Layer 5 of a small transformer language model trained on English Wikipedia (9 layers, counted from 0, width 128).
Take only the direct path to the model's output, skipping the later layers: a vector added to the residual stream pushes a token's score in proportion to its dot product with that token's output vector.

Output vectors of the tokens that the questions are about. A number n stands for n times 0.006.
" his": 22 -88 53 -13 -115 15 -2 30 56 40 -6 -75 -3 -30 9 13 -98 -86 -9 76 2 -34 -13 -47 -47 53 -69 22 -47 -40 120 -90 29 -43 -24 66 68 -57 -47 56 -40 108 3 28 13 20 -42 71 6 -82 10 13 44 52 -62 -26 35 -21 15 60 53 75 -77 -10 -3 13 12 21 -20 -77 -103 -13 69 -9 -21 -28 -43 -45 -115 42 -8 28 1 -41 74 2 -113 -15 -58 8 -87 -10 38 45 15 -34 -107 5 13 -112 -109 -9 43 62 -1 -22 -6 -49 -8 73 5 -39 -8 -30 22 -3 -56 16 -55 -45 -20 -76 7 59 -7 52 -62 17
"|---": -474 -77 -206 -270 -392 -143 0 49 157 -173 0 -131 -259 -50 80 177 -62 129 -260 -145 -227 100 -242 204 -95 -216 114 -127 61 245 222 -86 -230 -188 -40 59 246 141 209 -32 127 118 -121 69 -174 254 -151 244 -112 -51 -74 148 324 -213 158 -150 -5 -29 -172 224 233 117 79 47 134 91 62 -359 76 -67 -42 -322 142 127 -80 103 45 -95 -116 -38 -87 -171 171 -64 -154 -163 -112 146 -236 10 -103 -64 -174 79 23 -116 -150 232 159 143 -4 -166 -98 63 -17 122 -80 -4 -173 55 181 13 -54 -187 -110 -230 -98 -196 114 122 -239 188 0 -27 -66 130 -170 4
"ternational": -134 -90 -46 -81 -132 -60 -93 9 54 -64 -33 -110 -36 75 90 35 17 94 -70 -4 -74 30 9 32 -5 21 67 4 126 26 69 -50 2 -60 -57 83 102 -26 -48 -80 28 64 2 40 -55 -18 -79 73 13 43 -60 -84 4 -11 0 2 15 25 -129 -25 111 54 57 6 51 -50 140 -43 13 -27 28 -128 -27 -31 -100 -11 103 -49 -17 70 -6 -41 -25 -45 31 -33 21 15 52 -119 36 -41 -72 112 106 -17 -76 -15 -9 11 20 -5 47 109 -7 -7 -85 -24 -125 6 27 -23 -45 11 21 -25 -45 -24 68 72 5 99 -8 -5 -96 -40 -134 -20
"ides": -83 -8 -26 -58 4 -103 33 35 24 -34 -38 10 -72 52 75 139 57 -56 -46 -63 -50 -39 -24 -43 -8 44 83 5 -112 -13 -32 3 -49 -51 -34 -53 18 7 -78 -17 16 -20 -67 42 -41 9 -10 186 62 91 -51 22 78 -31 10 -67 -41 -83 5 11 44 -37 87 -46 19 43 -68 13 23 56 90 11 16 -68 -53 122 -142 -39 19 21 -75 46 -16 -13 20 -42 10 -24 -102 58 -46 -52 -25 37 -88 -54 22 -22 -24 103 -107 19 -28 42 -3 -44 -80 51 21 67 -30 -76 -82 37 -43 12 33 6 -47 -66 -44 78 -40 -86 5 36 84 81
",": 50 79 36 36 66 37 -55 46 -65 11 -12 -23 27 4 -46 -31 -92 -30 68 -18 65 1 20 -1 33 28 -33 40 43 -37 -14 56 53 25 28 -68 -57 -40 -18 71 -3 -21 41 -7 7 -25 33 -35 52 -4 42 -39 -73 -14 7 7 21 -32 11 -96 -46 -41 -75 -65 -88 45 -39 72 -14 31 -30 21 32 -52 19 31 14 41 17 -52 25 47 -23 30 -6 22 -25 -3 95 -24 -13 -10 53 54 -14 3 50 -33 -81 -70 17 -32 40 -14 5 -60 -12 -66 20 -1 -76 -10 -75 -41 89 4 58 102 5 -53 -25 -45 -54 83 24 -28 80 25
" Succeeded": -72 -87 2 -25 -251 -81 31 -83 50 -48 117 -78 -81 -40 -24 62 -49 4 109 -29 -81 25 -110 -4 -76 -61 -36 -63 56 75 41 -62 -31 -148 -31 10 70 30 -10 -31 42 86 -29 138 2 89 -49 -39 58 35 -77 73 134 5 9 -146 13 -28 -15 -73 62 -134 -20 32 -10 -67 8 -87 109 19 40 5 54 22 30 24 -76 -19 -27 66 111 75 -19 -113 -28 -82 -103 59 -74 159 -47 -65 7 -33 -37 -24 -68 53 49 35 -10 45 56 20 -10 123 -114 41 -112 37 50 43 89 -54 -75 -34 132 -81 -36 156 -24 50 -38 26 38 102 -146 -99
"ircraft": -97 -53 -90 -82 -38 -105 -20 21 47 -63 76 -69 -24 -35 -77 62 -45 -20 -42 -144 2 40 -77 33 0 90 107 -105 -20 15 103 -51 -112 -120 -35 51 77 75 -21 -100 23 90 -93 11 -53 11 -58 48 -26 -11 -32 43 190 -100 77 -33 -122 23 -50 62 85 -13 -36 31 22 -34 89 -97 12 58 -43 -15 -64 -39 56 41 87 -75 50 47 4 23 15 -112 43 -37 17 22 -111 86 -36 -30 -107 20 90 7 35 101 144 85 65 -94 -73 4 -2 -7 -141 -7 -89 -12 41 6 -60 -95 -52 -60 -17 -43 93 49 6 102 -11 21 51 -61 -11 18
"iven": -168 28 -14 -11 13 20 19 7 70 -82 11 3 13 -59 -25 76 -15 -33 -55 -67 -42 -69 4 -20 13 10 -60 -7 -30 107 2 36 -23 -29 -72 68 -48 77 107 42 69 -96 25 8 -30 -15 -29 125 -53 3 33 11 49 -59 25 -96 16 -73 -100 23 2 32 -44 -87 99 -12 32 27 12 -88 -32 15 32 27 -72 10 -14 53 2 -90 29 -41 -10 -88 2 44 33 -15 -159 -35 17 -119 -42 26 9 -153 -32 12 58 -25 -41 40 0 -5 -3 147 -59 -110 71 -19 111 39 -58 -23 -82 18 -38 -4 96 -21 -38 20 66 -81 -46 21 -59 0
"let": -130 -6 33 29 -8 -50 -19 83 -49 5 50 12 19 24 -39 118 -41 35 -28 -61 -51 40 46 8 -30 -54 34 37 -72 112 -28 -7 53 45 79 -96 102 36 24 -24 -37 151 8 -19 -43 47 -58 -42 48 -22 -52 44 86 19 -12 -40 79 16 20 7 -16 -54 23 -19 13 11 21 50 2 -11 -38 19 -21 -4 -30 -15 54 -96 -67 37 -76 -30 -1 9 -71 76 12 19 19 61 30 41 21 91 -11 -3 -95 -32 9 16 3 26 -5 27 0 -132 -56 -80 16 3 -20 73 -45 -16 -103 57 -1 4 -15 -24 -43 121 -89 -64 7 16 116 -4
"ural": -122 48 2 -34 9 -28 110 111 76 -40 -11 7 62 -70 -57 -53 -11 19 16 0 -68 28 -35 -106 0 -27 -27 -43 18 121 -25 -90 -62 -42 -38 134 99 88 -2 -19 12 -93 32 44 -64 24 -7 -4 19 57 15 80 29 -9 69 14 -31 -75 52 -11 67 -85 0 -43 104 -56 93 -42 51 10 -137 6 -75 18 -111 12 -21 -70 67 -9 -35 65 66 2 -116 17 -49 12 -46 -46 -72 -97 33 27 -82 -60 -31 -4 65 5 8 -74 85 -35 -5 -50 11 -22 4 -2 -39 32 -30 -21 64 -97 -50 31 35 92 36 20 66 41 -41 102 69 -29
"ion": -115 6 -18 44 55 -56 5 -13 -16 -2 30 30 85 -66 72 -5 70 22 -51 39 8 10 -18 -49 27 100 -39 15 79 56 -22 37 -33 78 -97 6 -30 33 -18 54 -12 57 88 -20 54 -38 -27 60 -23 33 -49 -45 -56 -41 21 -41 5 0 -80 48 19 47 -49 13 52 -33 -71 3 125 22 -75 45 -24 -41 -12 -63 -53 -27 -34 -89 21 59 53 -23 -86 112 -13 68 -82 13 25 21 -50 -56 -91 -41 70 25 47 -54 -31 -50 73 -35 1 24 -119 -43 -31 -57 17 24 -85 6 -61 7 21 18 63 44 -48 12 -79 -70 0 -42 1 -11

Output weights of attention head 3. The head adds the sum of these rows, row i times number i of z. A number n stands for n times 0.0036.
o0: 76 -1 182 -11 17 -120 -47 -107 51 14 71 -128 -210 -177 118 -79 104 -166 -27 179 394 44 -229 109 42 -23 -48 141 -5 115 280 120 86 -359 -105 60 -143 -95 -43 -12 -13 217 4 201 88 86 38 71 30 113 -72 -101 50 -99 119 40 -17 78 -136 -155 -137 -70 -79 -139 -89 4 33 279 11 255 -17 -97 -110 75 5 -38 -34 -137 -65 105 -190 -12 -162 172 192 -172 -5 65 -95 -85 42 -104 -28 -86 -43 29 -22 227 -204 -136 269 56 -137 52 264 -64 135 108 34 11 -33 71 -30 83 -42 12 1 -107 -76 -11 -57 -172 -70 144 89 99 155 305
o1: -291 -121 34 106 96 -93 65 -137 -207 113 -132 -227 28 -52 183 -252 66 -105 33 73 42 139 -172 90 -33 -119 58 97 -33 22 -130 78 -33 -63 -85 94 82 -99 24 90 -81 210 -246 54 -170 58 -206 102 9 174 -46 20 -412 -146 -274 137 -94 128 -85 -94 -12 290 -193 -89 -101 149 -4 49 4 -97 -302 -48 50 -92 53 -371 -172 40 -71 -105 -328 -68 -354 -38 148 -133 7 -90 10 -70 -206 34 -11 37 -111 53 11 -40 -55 -186 54 88 98 58 74 -17 270 78 -248 -67 11 179 98 163 -235 -158 -320 -18 -36 -39 -50 51 -104 29 42 63 -2 -15
o2: -104 121 -72 151 26 -29 -202 112 88 122 131 -27 88 -161 160 10 8 94 67 6 266 228 -49 165 -2 -132 -40 -63 91 -62 -49 -180 -347 27 -18 206 -87 -39 50 -145 122 -145 -28 -18 -132 -105 20 -24 -93 214 194 -64 15 -79 -122 20 -67 17 25 -122 -50 -2 -166 -95 -77 139 -151 138 121 63 -207 -147 7 14 16 2 -23 -21 223 -31 31 -149 -311 27 -29 -212 83 -59 -41 135 195 -11 -200 -77 -128 60 -198 -3 137 -124 61 -16 120 41 -159 -74 -6 137 -158 -19 -112 255 -67 105 203 -219 53 -10 13 81 61 57 -24 152 -79 8 89 248
o3: -267 -175 41 89 -53 -188 -42 -110 153 -11 95 -92 118 211 -102 111 -5 181 -51 -90 4 213 -97 92 -95 142 17 -119 32 236 103 -54 273 -35 -41 26 -74 68 133 81 64 -7 -79 -5 -107 -35 6 2 -28 -127 -44 -80 -77 1 140 136 -15 162 -50 227 216 127 35 -49 -136 -154 145 42 83 -72 214 -44 111 90 9 -67 -134 -25 80 309 -34 -167 -282 80 151 -50 -87 32 76 140 53 -145 -34 109 90 -15 111 -62 45 -76 -73 21 -115 -181 34 -66 -152 -119 261 104 -84 -96 141 -91 77 14 11 -37 -109 -26 33 121 59 152 14 -198 150 200
o4: -248 56 -248 -113 -151 -149 44 193 99 38 -128 60 -294 -41 -162 -30 -85 -134 150 -264 -206 177 154 96 73 124 187 156 -91 39 -44 49 25 -89 203 88 68 -28 -17 -326 41 -266 -21 97 -82 -186 -148 172 -39 152 94 280 40 -137 133 16 -103 -1 38 5 93 63 8 264 30 -84 -128 -15 -218 -12 -46 -56 -90 -153 25 -34 190 54 8 -208 -102 82 -138 -34 -224 -244 -33 -14 -32 136 -116 174 -228 -84 180 -65 205 -84 7 -178 84 -119 -250 140 -173 -124 -154 81 188 7 48 -213 60 89 -39 77 -75 -144 113 65 -116 258 -103 -171 -79 161 138 11
o5: -25 133 49 313 245 76 -95 -103 141 81 -27 -179 -91 -233 173 48 -26 70 185 -90 -236 57 58 84 -142 -260 121 -5 176 -36 130 96 -112 251 19 5 -37 -4 -152 -96 -12 -51 -159 -45 43 186 -14 -9 121 -65 -44 119 -246 67 -65 -155 -38 102 36 -168 -63 -59 56 63 22 -212 -31 7 143 197 -25 119 131 0 -142 -11 2 -89 -18 -17 -91 -35 -16 34 -55 132 87 -136 -15 -24 -270 -222 -20 114 -122 -131 0 105 -108 24 58 15 18 74 203 -16 -72 100 108 -115 -132 61 -169 81 -58 -174 67 -18 -94 98 237 -1 -114 131 -233 10 21 50
o6: -140 18 85 -67 172 184 -37 130 -56 -180 125 -36 251 15 -26 104 -101 -64 -54 -86 9 7 177 44 -99 -2 -47 272 80 -33 287 -50 103 -50 -67 20 -152 -15 -27 -184 25 -64 -167 33 35 33 123 -79 56 -265 -108 -45 -156 26 78 -142 22 -285 61 342 258 113 -298 137 -205 44 -32 140 -126 -186 27 -183 116 71 112 16 -42 7 -47 -293 49 99 93 119 -10 -224 324 195 -170 -58 222 -199 189 191 -72 65 -2 -163 -62 -76 127 -98 91 19 20 -87 -1 138 -45 12 37 40 -29 -111 83 -130 -41 57 -24 209 -220 -210 -96 -47 56 -94 190 14
o7: 317 84 159 97 -116 115 -141 -188 265 -15 164 168 211 -98 -68 223 -66 -321 -240 -89 61 64 79 -150 106 14 -5 -45 -35 106 11 -147 31 5 129 -32 -53 10 201 135 -5 -228 53 -62 100 223 146 -62 76 -123 265 36 36 86 -108 -26 219 -29 136 -9 -251 -258 234 -119 -323 -155 -132 -23 -80 108 -13 145 112 -181 111 29 -108 25 -120 -11 -161 -250 119 310 31 94 -192 23 24 -87 39 140 29 143 10 73 53 330 -166 238 -249 120 71 202 12 26 165 -30 -65 -131 -98 -39 -4 -231 277 79 172 113 64 -160 -10 -83 -65 112 134 -86 12 1
o8: -138 170 79 -30 196 -10 50 129 -165 -163 25 -158 23 164 52 34 12 -12 -45 34 -39 -3 92 0 -168 -48 -247 -29 81 24 -157 -146 177 -62 -103 165 121 -57 187 -118 -168 -325 -29 103 -25 -12 215 -127 -158 -1 -124 -106 -34 60 6 43 101 58 -14 157 96 -40 89 67 -88 139 -95 183 -237 -16 -93 -189 8 -33 194 62 -108 -118 -29 -31 -31 -44 16 141 3 -156 15 173 -166 -41 -49 -62 143 147 -18 -178 -191 278 48 -175 208 -20 147 -149 245 -152 96 -188 28 -224 31 -73 15 10 156 -107 -97 188 -118 -11 -191 -137 -211 133 -39 -35 -66 168
o9: -12 71 134 189 292 308 84 -155 281 -127 -27 -78 -221 -203 -162 102 -157 160 79 54 -10 -51 191 -107 152 -11 -233 47 -189 -228 -83 -67 135 129 186 71 -48 187 254 67 -230 91 166 16 -53 153 -135 -154 73 -73 387 -194 -143 133 -129 -176 18 23 -92 -133 -63 81 -129 -137 -67 -63 32 -190 121 11 -152 96 272 -105 344 -120 -62 -353 -182 -71 -16 -19 194 27 -177 2 -261 94 -168 -20 7 -34 -21 -54 21 47 -176 216 43 78 15 29 145 -68 -204 -298 81 56 111 4 -48 99 -59 -10 -96 85 169 -38 180 -36 104 15 224 -202 -58 -65 -255 228
o10: -141 187 42 92 -149 28 -193 -114 -316 -110 -163 11 151 95 34 34 150 -112 -10 122 -43 237 198 -236 36 -82 127 -10 36 1 -157 -103 83 -21 63 -117 10 73 140 -145 25 86 192 -72 -272 -190 -68 60 31 96 -82 -13 28 41 -164 -121 34 21 107 266 14 2 -215 143 85 -31 -19 52 -59 -169 161 94 -106 -129 -128 29 23 202 9 -243 161 55 -29 46 101 75 -4 131 120 48 -160 -63 -26 -7 -108 47 6 -97 -270 -12 -3 30 -165 -56 -411 242 127 -143 11 -22 3 206 -103 152 -51 31 59 41 -210 45 87 -96 -118 143 -218 -230 -34 -64
o11: 37 -75 -59 76 128 -41 -58 165 -34 -148 299 -218 -13 2 -231 95 98 -100 -83 119 10 -72 -162 202 -99 138 165 18 13 13 10 -83 26 -49 72 92 234 -111 71 37 -13 -93 56 -9 81 46 -5 95 -103 14 73 -120 128 127 -55 -160 92 -86 188 14 -190 32 34 -39 45 -205 -14 -168 158 -103 -95 -15 9 -148 91 -151 -13 0 0 242 -72 201 192 -225 13 184 71 -30 57 -97 47 103 -70 -18 -109 -174 42 -20 -43 3 34 106 83 133 162 -50 -106 -141 86 -42 -9 -65 -209 1 110 1 -190 -51 -17 -139 131 42 227 237 63 159 184 -125
o12: -50 -32 24 69 -145 -294 210 8 112 90 -188 63 -34 92 -210 61 260 33 -135 -32 -272 -109 -109 233 330 182 199 -75 80 1 65 14 -82 58 58 86 26 -49 -143 -131 -109 191 -120 62 153 -93 -202 -182 -31 -106 54 -76 78 -188 -31 43 -214 -22 30 1 13 213 376 129 438 -14 43 79 242 18 -102 5 84 26 -37 -179 130 44 159 -15 -138 202 -234 -108 -94 -150 72 68 144 -117 22 -33 -153 149 -13 3 141 -48 130 159 84 -66 -128 64 -140 88 203 33 46 64 29 90 148 198 32 223 37 29 -8 120 59 -72 -276 75 38 -4 69 -104
o13: -39 -27 33 -86 22 -11 -6 24 -4 175 -130 -49 -8 -37 -49 -118 115 148 -132 -78 -9 -36 56 -80 -147 157 183 -42 145 -126 280 29 -72 -95 143 169 -150 -226 92 -141 186 -5 -128 -223 -38 34 94 71 -129 -17 141 216 -13 92 136 -69 110 265 97 -36 72 -15 -42 225 57 -2 6 -146 85 122 169 35 13 -112 137 65 -4 -56 95 -159 -66 118 -40 -55 100 -50 16 195 -184 18 127 207 60 156 -93 -40 38 152 63 -102 130 174 106 207 8 80 -96 -56 -163 -43 82 145 -29 128 148 -61 43 -143 -156 -116 -64 256 15 34 -66 18 87 -89
o14: -268 240 50 -166 -98 104 -40 -340 32 128 81 -42 9 -45 -54 -43 246 -7 51 240 -24 -10 166 197 1 -171 -67 -175 -188 -278 22 -60 -35 -4 55 -77 -218 -132 88 -96 77 -201 -150 19 -102 -82 -196 87 202 -127 -12 29 126 -16 -26 -27 51 -152 -81 -172 -299 -6 258 -46 8 -115 159 72 223 5 198 -71 111 -118 -21 271 2 101 -131 101 4 -15 -88 15 -40 -209 -27 -99 141 86 16 -107 160 79 42 154 -113 -83 -160 -24 -17 -73 -159 18 395 91 -134 151 -53 49 -2 48 -52 196 -72 62 0 136 54 46 -21 -158 -10 128 44 18 152 194
o15: 10 -401 -106 -248 313 112 -83 -127 101 29 140 32 -154 -39 152 -17 187 136 176 52 146 -163 74 -83 -253 -130 -95 8 165 -86 4 13 -128 -171 52 -155 53 -278 116 -253 87 7 -122 187 138 248 -47 109 87 -25 -128 -50 -110 -222 -53 -362 -66 67 138 -14 -113 -163 -99 -94 27 45 -38 127 -163 50 -110 93 61 125 -116 81 133 76 48 -120 103 -3 -50 -74 79 -98 -134 180 250 -31 -44 -111 185 -165 272 55 8 312 -12 -24 -24 59 -263 150 -133 16 22 279 21 100 126 -47 -8 -197 85 92 -41 134 -220 36 -260 35 -101 -201 -81 57 -73 12
o16: -41 -131 -31 -21 71 276 56 -72 40 69 15 -91 -26 -182 61 -4 -205 48 -45 -105 -181 8 21 -46 -134 -142 -277 -18 6 -76 88 -17 89 238 -17 10 11 4 48 -106 -122 13 74 11 -76 -49 166 -50 -193 -229 50 -34 2 107 -55 -65 314 -244 2 129 79 45 17 -16 -52 -22 -79 94 -17 67 43 -188 -50 -165 155 56 317 177 -32 81 38 -160 137 -177 41 179 -63 168 49 -40 -62 -39 -34 -175 41 -95 140 5 32 54 24 12 -72 -89 78 92 -200 -257 205 -206 103 21 54 -158 45 -50 -19 -214 -239 -39 -353 54 -171 -131 3 268 6 -44
o17: 73 233 -15 -17 57 -229 90 -10 180 -41 18 16 70 -7 229 -174 -128 307 -48 -56 129 -35 40 60 71 113 1 143 -41 86 65 -34 -103 -30 104 -11 -154 183 -161 -242 132 -71 -84 10 190 -70 198 42 174 -17 16 -239 56 -251 77 91 86 100 -79 13 -169 10 -35 -97 -39 117 130 295 -182 -112 -129 65 -168 125 -75 -5 10 -59 -62 102 -119 -3 -133 48 55 -232 -44 -43 132 -147 2 10 -14 109 97 -67 -166 -119 -100 -71 -131 140 100 132 228 -261 11 28 66 151 -37 128 -19 59 137 11 30 109 72 33 -118 2 -65 75 -65 -226 208 -30
o18: -98 -77 -94 -145 92 -50 43 81 -28 5 93 111 -111 176 33 98 -16 92 -77 9 179 17 176 39 185 230 -123 49 86 19 -20 -116 -120 -17 -117 -14 -18 145 -115 -58 -58 331 -79 -82 117 -25 -156 105 -214 -66 39 145 -47 -28 -149 169 -98 -47 23 -167 10 29 156 120 84 -18 80 -119 42 -51 74 -79 115 8 22 -121 107 -33 -61 167 132 86 -63 214 -41 -112 -39 266 -140 -126 -18 -64 34 275 67 134 -185 105 86 78 -10 -112 49 26 229 15 -54 223 -91 -67 -45 -149 300 33 -75 -63 -198 -61 2 33 -6 27 54 121 192 33 -2 135
o19: -151 -125 93 -347 -253 -5 -145 -40 117 -67 3 148 -222 -177 -113 -188 83 -220 -8 -11 -193 -238 28 4 154 92 105 -81 12 51 49 -97 -21 -58 -38 95 175 -66 -140 89 50 -82 -110 113 136 -251 -173 -26 55 -75 -43 184 86 -196 134 -6 14 6 8 -193 -65 -153 -72 101 207 -22 35 -80 -37 -16 91 -1 -26 -128 -191 23 149 -73 240 115 58 -119 165 -33 79 133 3 -88 -43 -76 8 -58 87 -168 69 -59 -130 354 -12 -128 80 -162 20 -75 52 -64 176 58 -110 12 50 -39 -24 182 121 48 -136 96 -126 10 -10 106 25 -152 51 -88 116 -231
o20: 82 34 -188 41 26 203 5 -54 234 1 130 77 -36 -243 -133 475 -64 -39 -22 58 60 66 55 -332 -186 -234 -127 247 -78 122 2 114 72 -66 -48 224 136 20 24 -23 54 11 -48 -97 62 -129 -92 72 102 -126 136 -462 -44 110 -23 3 33 8 -104 -121 0 -61 82 -191 -218 -36 4 18 64 68 -160 -102 -178 65 44 291 169 -75 -234 6 -12 -108 167 253 -134 63 -77 -269 -367 183 28 -184 57 114 13 -109 -93 -43 -207 40 40 74 -4 145 -137 -34 -180 0 -106 -107 36 -83 -68 13 28 149 -12 -227 -108 -22 -96 60 109 -47 -30 -57 10 -20
o21: -100 185 -225 -196 -263 -39 113 11 7 -70 29 207 -86 -60 -22 -284 148 1 -36 -56 -5 -124 -58 90 211 -162 29 -110 -59 205 -198 -67 104 310 -100 -303 46 37 -59 -50 125 -145 56 37 -260 81 -47 184 -170 91 -82 92 34 148 2 7 -113 98 153 11 -57 -26 138 324 84 -143 -91 -223 124 227 55 -25 -324 37 53 -89 89 -129 43 -26 5 -43 4 17 6 164 -46 -16 -55 -90 -8 -38 -167 173 -46 17 91 -73 51 174 79 76 -115 94 74 76 10 -190 4 -144 -12 -182 114 151 144 -50 -361 120 -73 116 -135 -14 101 61 -6 26 133 -113
o22: 22 -2 -124 -303 63 347 -79 85 244 38 -56 -187 -217 90 191 -187 -15 -68 173 108 -86 -61 -113 132 109 7 27 45 105 -101 -287 -149 -104 18 11 -267 178 14 18 288 39 199 104 -110 214 -15 220 -177 50 -10 152 209 109 -140 -96 19 35 248 -104 -60 -82 -109 -148 -31 -153 100 127 -176 71 -102 -10 -173 -35 -116 -38 120 -14 -23 78 240 9 0 -62 -251 -100 158 -44 -15 -215 -43 125 118 97 -86 189 186 122 118 128 216 -25 -162 -16 74 -104 -16 86 -30 52 227 -31 115 0 -24 149 64 -90 -89 -66 53 41 260 -72 86 82 54 -324 -10
o23: 6 -148 -91 -266 -110 -180 -64 -17 -208 26 -1 162 28 105 -80 -52 15 -15 -119 -43 36 218 -45 157 -3 -71 294 109 235 -17 26 34 -24 9 18 -64 -27 77 -42 -49 -258 118 -111 126 -220 -159 27 -143 13 36 -119 -119 -35 -105 -24 -97 -65 -94 45 12 -2 -223 -105 18 2 -122 76 -152 -55 150 -42 -17 -39 26 173 69 121 -142 50 11 -78 -195 211 -73 127 -57 -302 -45 54 -218 244 -15 239 163 225 91 -8 -72 287 -95 -54 -94 -48 37 -59 -191 -150 47 -158 -294 152 81 -66 -81 113 165 115 -72 -166 -55 70 39 33 33 -223 75 -64 -140
o24: 290 -233 -58 176 52 126 -244 -120 -74 80 159 120 42 28 -26 78 -144 -68 -114 4 7 -232 -121 86 -143 46 -172 149 -62 27 138 -2 43 8 -6 -58 52 -1 -257 -66 -103 -58 -273 118 -53 -143 71 -120 -10 54 -91 49 -242 -151 17 231 131 207 71 -40 -435 -170 19 224 -44 141 75 48 -38 94 -126 -153 125 -27 79 -75 -26 3 133 -54 315 -153 -76 247 5 -40 -86 -241 -201 -10 56 -5 44 181 10 -56 -21 -136 -62 -174 -84 48 -77 -68 325 -67 -129 -64 157 -80 -25 -37 -25 -127 106 -116 66 10 66 -65 -113 -186 -210 9 -9 53 -118 137
o25: -169 -226 105 -81 -185 -32 240 9 -297 -156 147 135 32 -118 -59 124 -7 160 -7 87 -42 3 171 -13 -77 35 62 29 17 -222 -202 -12 0 -21 -46 207 27 9 -43 -102 126 110 79 45 22 -47 -63 -91 154 150 -21 16 46 -9 233 -112 -33 -67 -69 -138 235 -109 -127 168 292 -182 -94 6 190 -163 -37 92 -186 13 -69 -70 151 -72 165 33 -61 117 47 15 38 72 -46 183 115 36 -70 63 -53 94 55 59 -264 -384 149 -43 64 -231 -191 31 -99 237 -182 -75 16 -91 23 202 167 76 -17 30 -251 143 -76 65 -158 205 -162 205 7 98 115 -29
o26: -160 143 175 54 -177 -70 -26 -20 -45 49 -39 -1 -38 -121 -30 156 -18 -123 -6 -23 155 116 -83 350 -57 -20 101 -11 -12 -79 -98 54 181 105 75 -201 -146 88 122 201 -60 -48 5 18 -94 220 -8 66 67 68 90 26 128 -65 46 84 -22 -30 -153 -88 9 -87 -56 60 41 82 -231 231 -2 -54 -76 157 114 111 75 -85 34 -80 131 62 52 1 90 -8 -26 80 -181 -31 -134 -70 199 -93 72 40 15 -42 14 -103 153 -67 120 -50 -147 83 -60 257 189 -33 -158 168 -44 -191 -125 87 -278 221 -82 -71 -122 -59 -88 -12 -41 92 -135 -41 34 -116
o27: 133 -168 -44 70 228 -235 73 -5 185 71 -35 173 163 133 19 -129 117 -329 75 -93 -26 87 -311 105 83 -227 101 -122 20 -15 251 128 67 19 6 -122 29 54 -179 34 121 -45 -171 -40 -110 160 -25 12 -134 -108 -32 176 35 186 145 287 -165 -109 -106 -197 -210 103 297 52 -120 -46 -6 29 101 -92 42 -9 102 35 4 -158 -305 -37 -147 111 -95 -41 20 10 151 -8 -180 -27 -202 -4 -7 -8 -35 -118 -57 -32 -40 40 -4 94 91 -98 -87 431 66 -196 -309 184 -115 69 44 -178 -120 -11 8 13 107 17 -77 142 45 84 93 206 59 -6 -56 -28
o28: -80 144 -64 -130 -58 -7 -122 -60 15 179 -107 185 -90 15 -46 -80 55 -37 -194 -101 -147 -55 -262 -79 -34 142 90 78 -31 -126 -156 21 -243 -43 -189 -61 -162 204 -245 -19 -57 176 -262 -33 34 -183 4 165 130 -188 13 339 183 -148 343 198 249 68 96 169 126 192 168 -16 37 -53 -142 71 -27 -28 27 60 193 80 180 -208 34 2 -185 -40 -137 37 -312 80 91 41 318 -97 107 185 132 30 -112 -124 46 -106 -33 67 77 129 -171 -125 17 35 -88 -364 35 -185 37 136 -182 201 55 18 40 -58 -162 -84 55 -228 -151 -80 -38 104 19 -80 260 -60
o29: -82 352 38 -133 148 -49 -116 -33 50 -69 50 -93 165 167 -25 -12 -2 14 -257 -43 -135 197 -354 -89 116 152 275 7 47 -30 -35 -52 92 -9 19 -237 -3 -77 -96 93 138 -130 -106 54 97 109 -252 -131 36 9 -104 -28 -331 -27 181 -25 44 107 -2 -43 -115 13 14 -254 285 -75 90 -198 104 -378 -173 -199 52 -54 12 -76 89 -57 -11 251 273 118 85 -304 6 107 -46 104 291 60 339 -363 2 -2 5 13 46 -195 -212 -189 32 -70 -56 -31 136 -272 -305 -46 92 -124 26 76 135 39 -227 8 141 30 -55 -243 -2 11 136 45 201 -186 -71 -86
o30: -56 81 73 61 -165 178 -234 16 45 267 -153 29 137 32 300 -22 -205 -184 91 96 -2 -73 -162 216 153 -76 -62 230 -125 -12 -122 103 -213 -133 41 224 -104 153 -239 -263 -96 72 -42 18 3 109 25 -122 -120 -130 -105 -94 -61 -68 -116 -95 -110 29 106 63 4 103 110 123 -137 33 -66 194 47 -102 -155 125 -59 -6 12 -288 -149 91 -104 117 70 51 -122 104 22 -37 104 58 10 164 -130 114 18 43 -82 76 -235 -342 73 100 -190 -4 -2 151 4 -116 85 -160 -137 -109 -360 137 -31 122 231 -51 86 381 -72 -152 -87 2 -120 317 -64 32 -18 -90
o31: 134 22 -180 -107 -35 -86 110 -17 94 -62 -104 -26 -228 38 118 -75 290 -13 279 -19 -61 21 0 -56 -100 -59 -143 -92 -17 136 8 -58 20 -161 -40 186 -25 -65 40 81 50 72 81 -3 -110 -117 171 -148 250 109 284 -23 141 47 87 113 34 -67 46 206 20 -4 205 95 78 -99 -21 35 82 25 177 -80 -97 -67 218 112 130 164 -37 30 17 -138 -48 3 112 19 184 -39 110 -65 10 1 -136 -121 -96 -13 -145 -99 -11 111 -40 -144 -42 -73 52 55 -76 -57 -15 139 -44 54 224 67 -58 -171 152 210 -188 55 -136 107 -25 -34 45 321 181 -321

Each question shows a token from some text and the vector z that the head gathered there. A number n stands for n times 0.0082.

" Old": 127 91 81 73 169 -6 50 -41 43 -73 28 0 122 21 -79 -36 -83 170 -103 -34 -54 -4 0 -138 26 57 -47 -120 190 71 -13 -11
Pushed down most: " Succeeded"

" the": -13 38 -58 -26 89 10 -49 56 -117 -17 -77 182 70 52 -109 -34 -113 9 -53 -1 67 146 -111 13 -23 -5 32 79 64 174 -37 -30
Pushed up most: "ircraft"

" be": -124 -31 -105 93 116 -33 -54 -180 -93 -235 46 112 -57 -125 -248 -172 19 -131 -173 22 -61 44 -183 -24 -156 190 280 146 45 132 107 93
Pushed up most: "|---"

"ated": -91 -43 -136 50 -17 9 0 53 -66 60 -109 -119 23 13 31 35 38 97 15 105 -49 28 -50 12 -8 -39 26 93 -83 68 -42 -29
Pushed down most: "ion"

" in": 62 -95 21 -33 -33 -64 -142 131 -68 163 -62 15 -65 -49 170 -66 41 -168 237 -99 51 27 -8 183 210 -194 113 92 77 -81 -37 -167
Pushed up most: " his"

" set": -60 -27 -17 23 15 18 -19 -8 -96 -41 97 93 166 -34 -95 -252 -98 -11 -4 -13 -88 124 -152 -121 -64 75 12 35 52 10 23 -44
Pushed up most: "ural"

" Cap": -55 66 -42 -84 -20 47 -79 -22 -49 103 153 -24 158 -19 -84 -159 -76 -3 58 -84 -40 107 28 -59 -94 52 8 -65 20 30 73 72
Pushed up most: "ion"

"\n": -68 -25 -116 -111 -82 -74 14 46 79 46 -57 23 50 -73 -161 56 98 -18 13 -26 54 -13 119 100 77 -43 35 -135 -191 21 -73 -65
Pushed down most: "ides"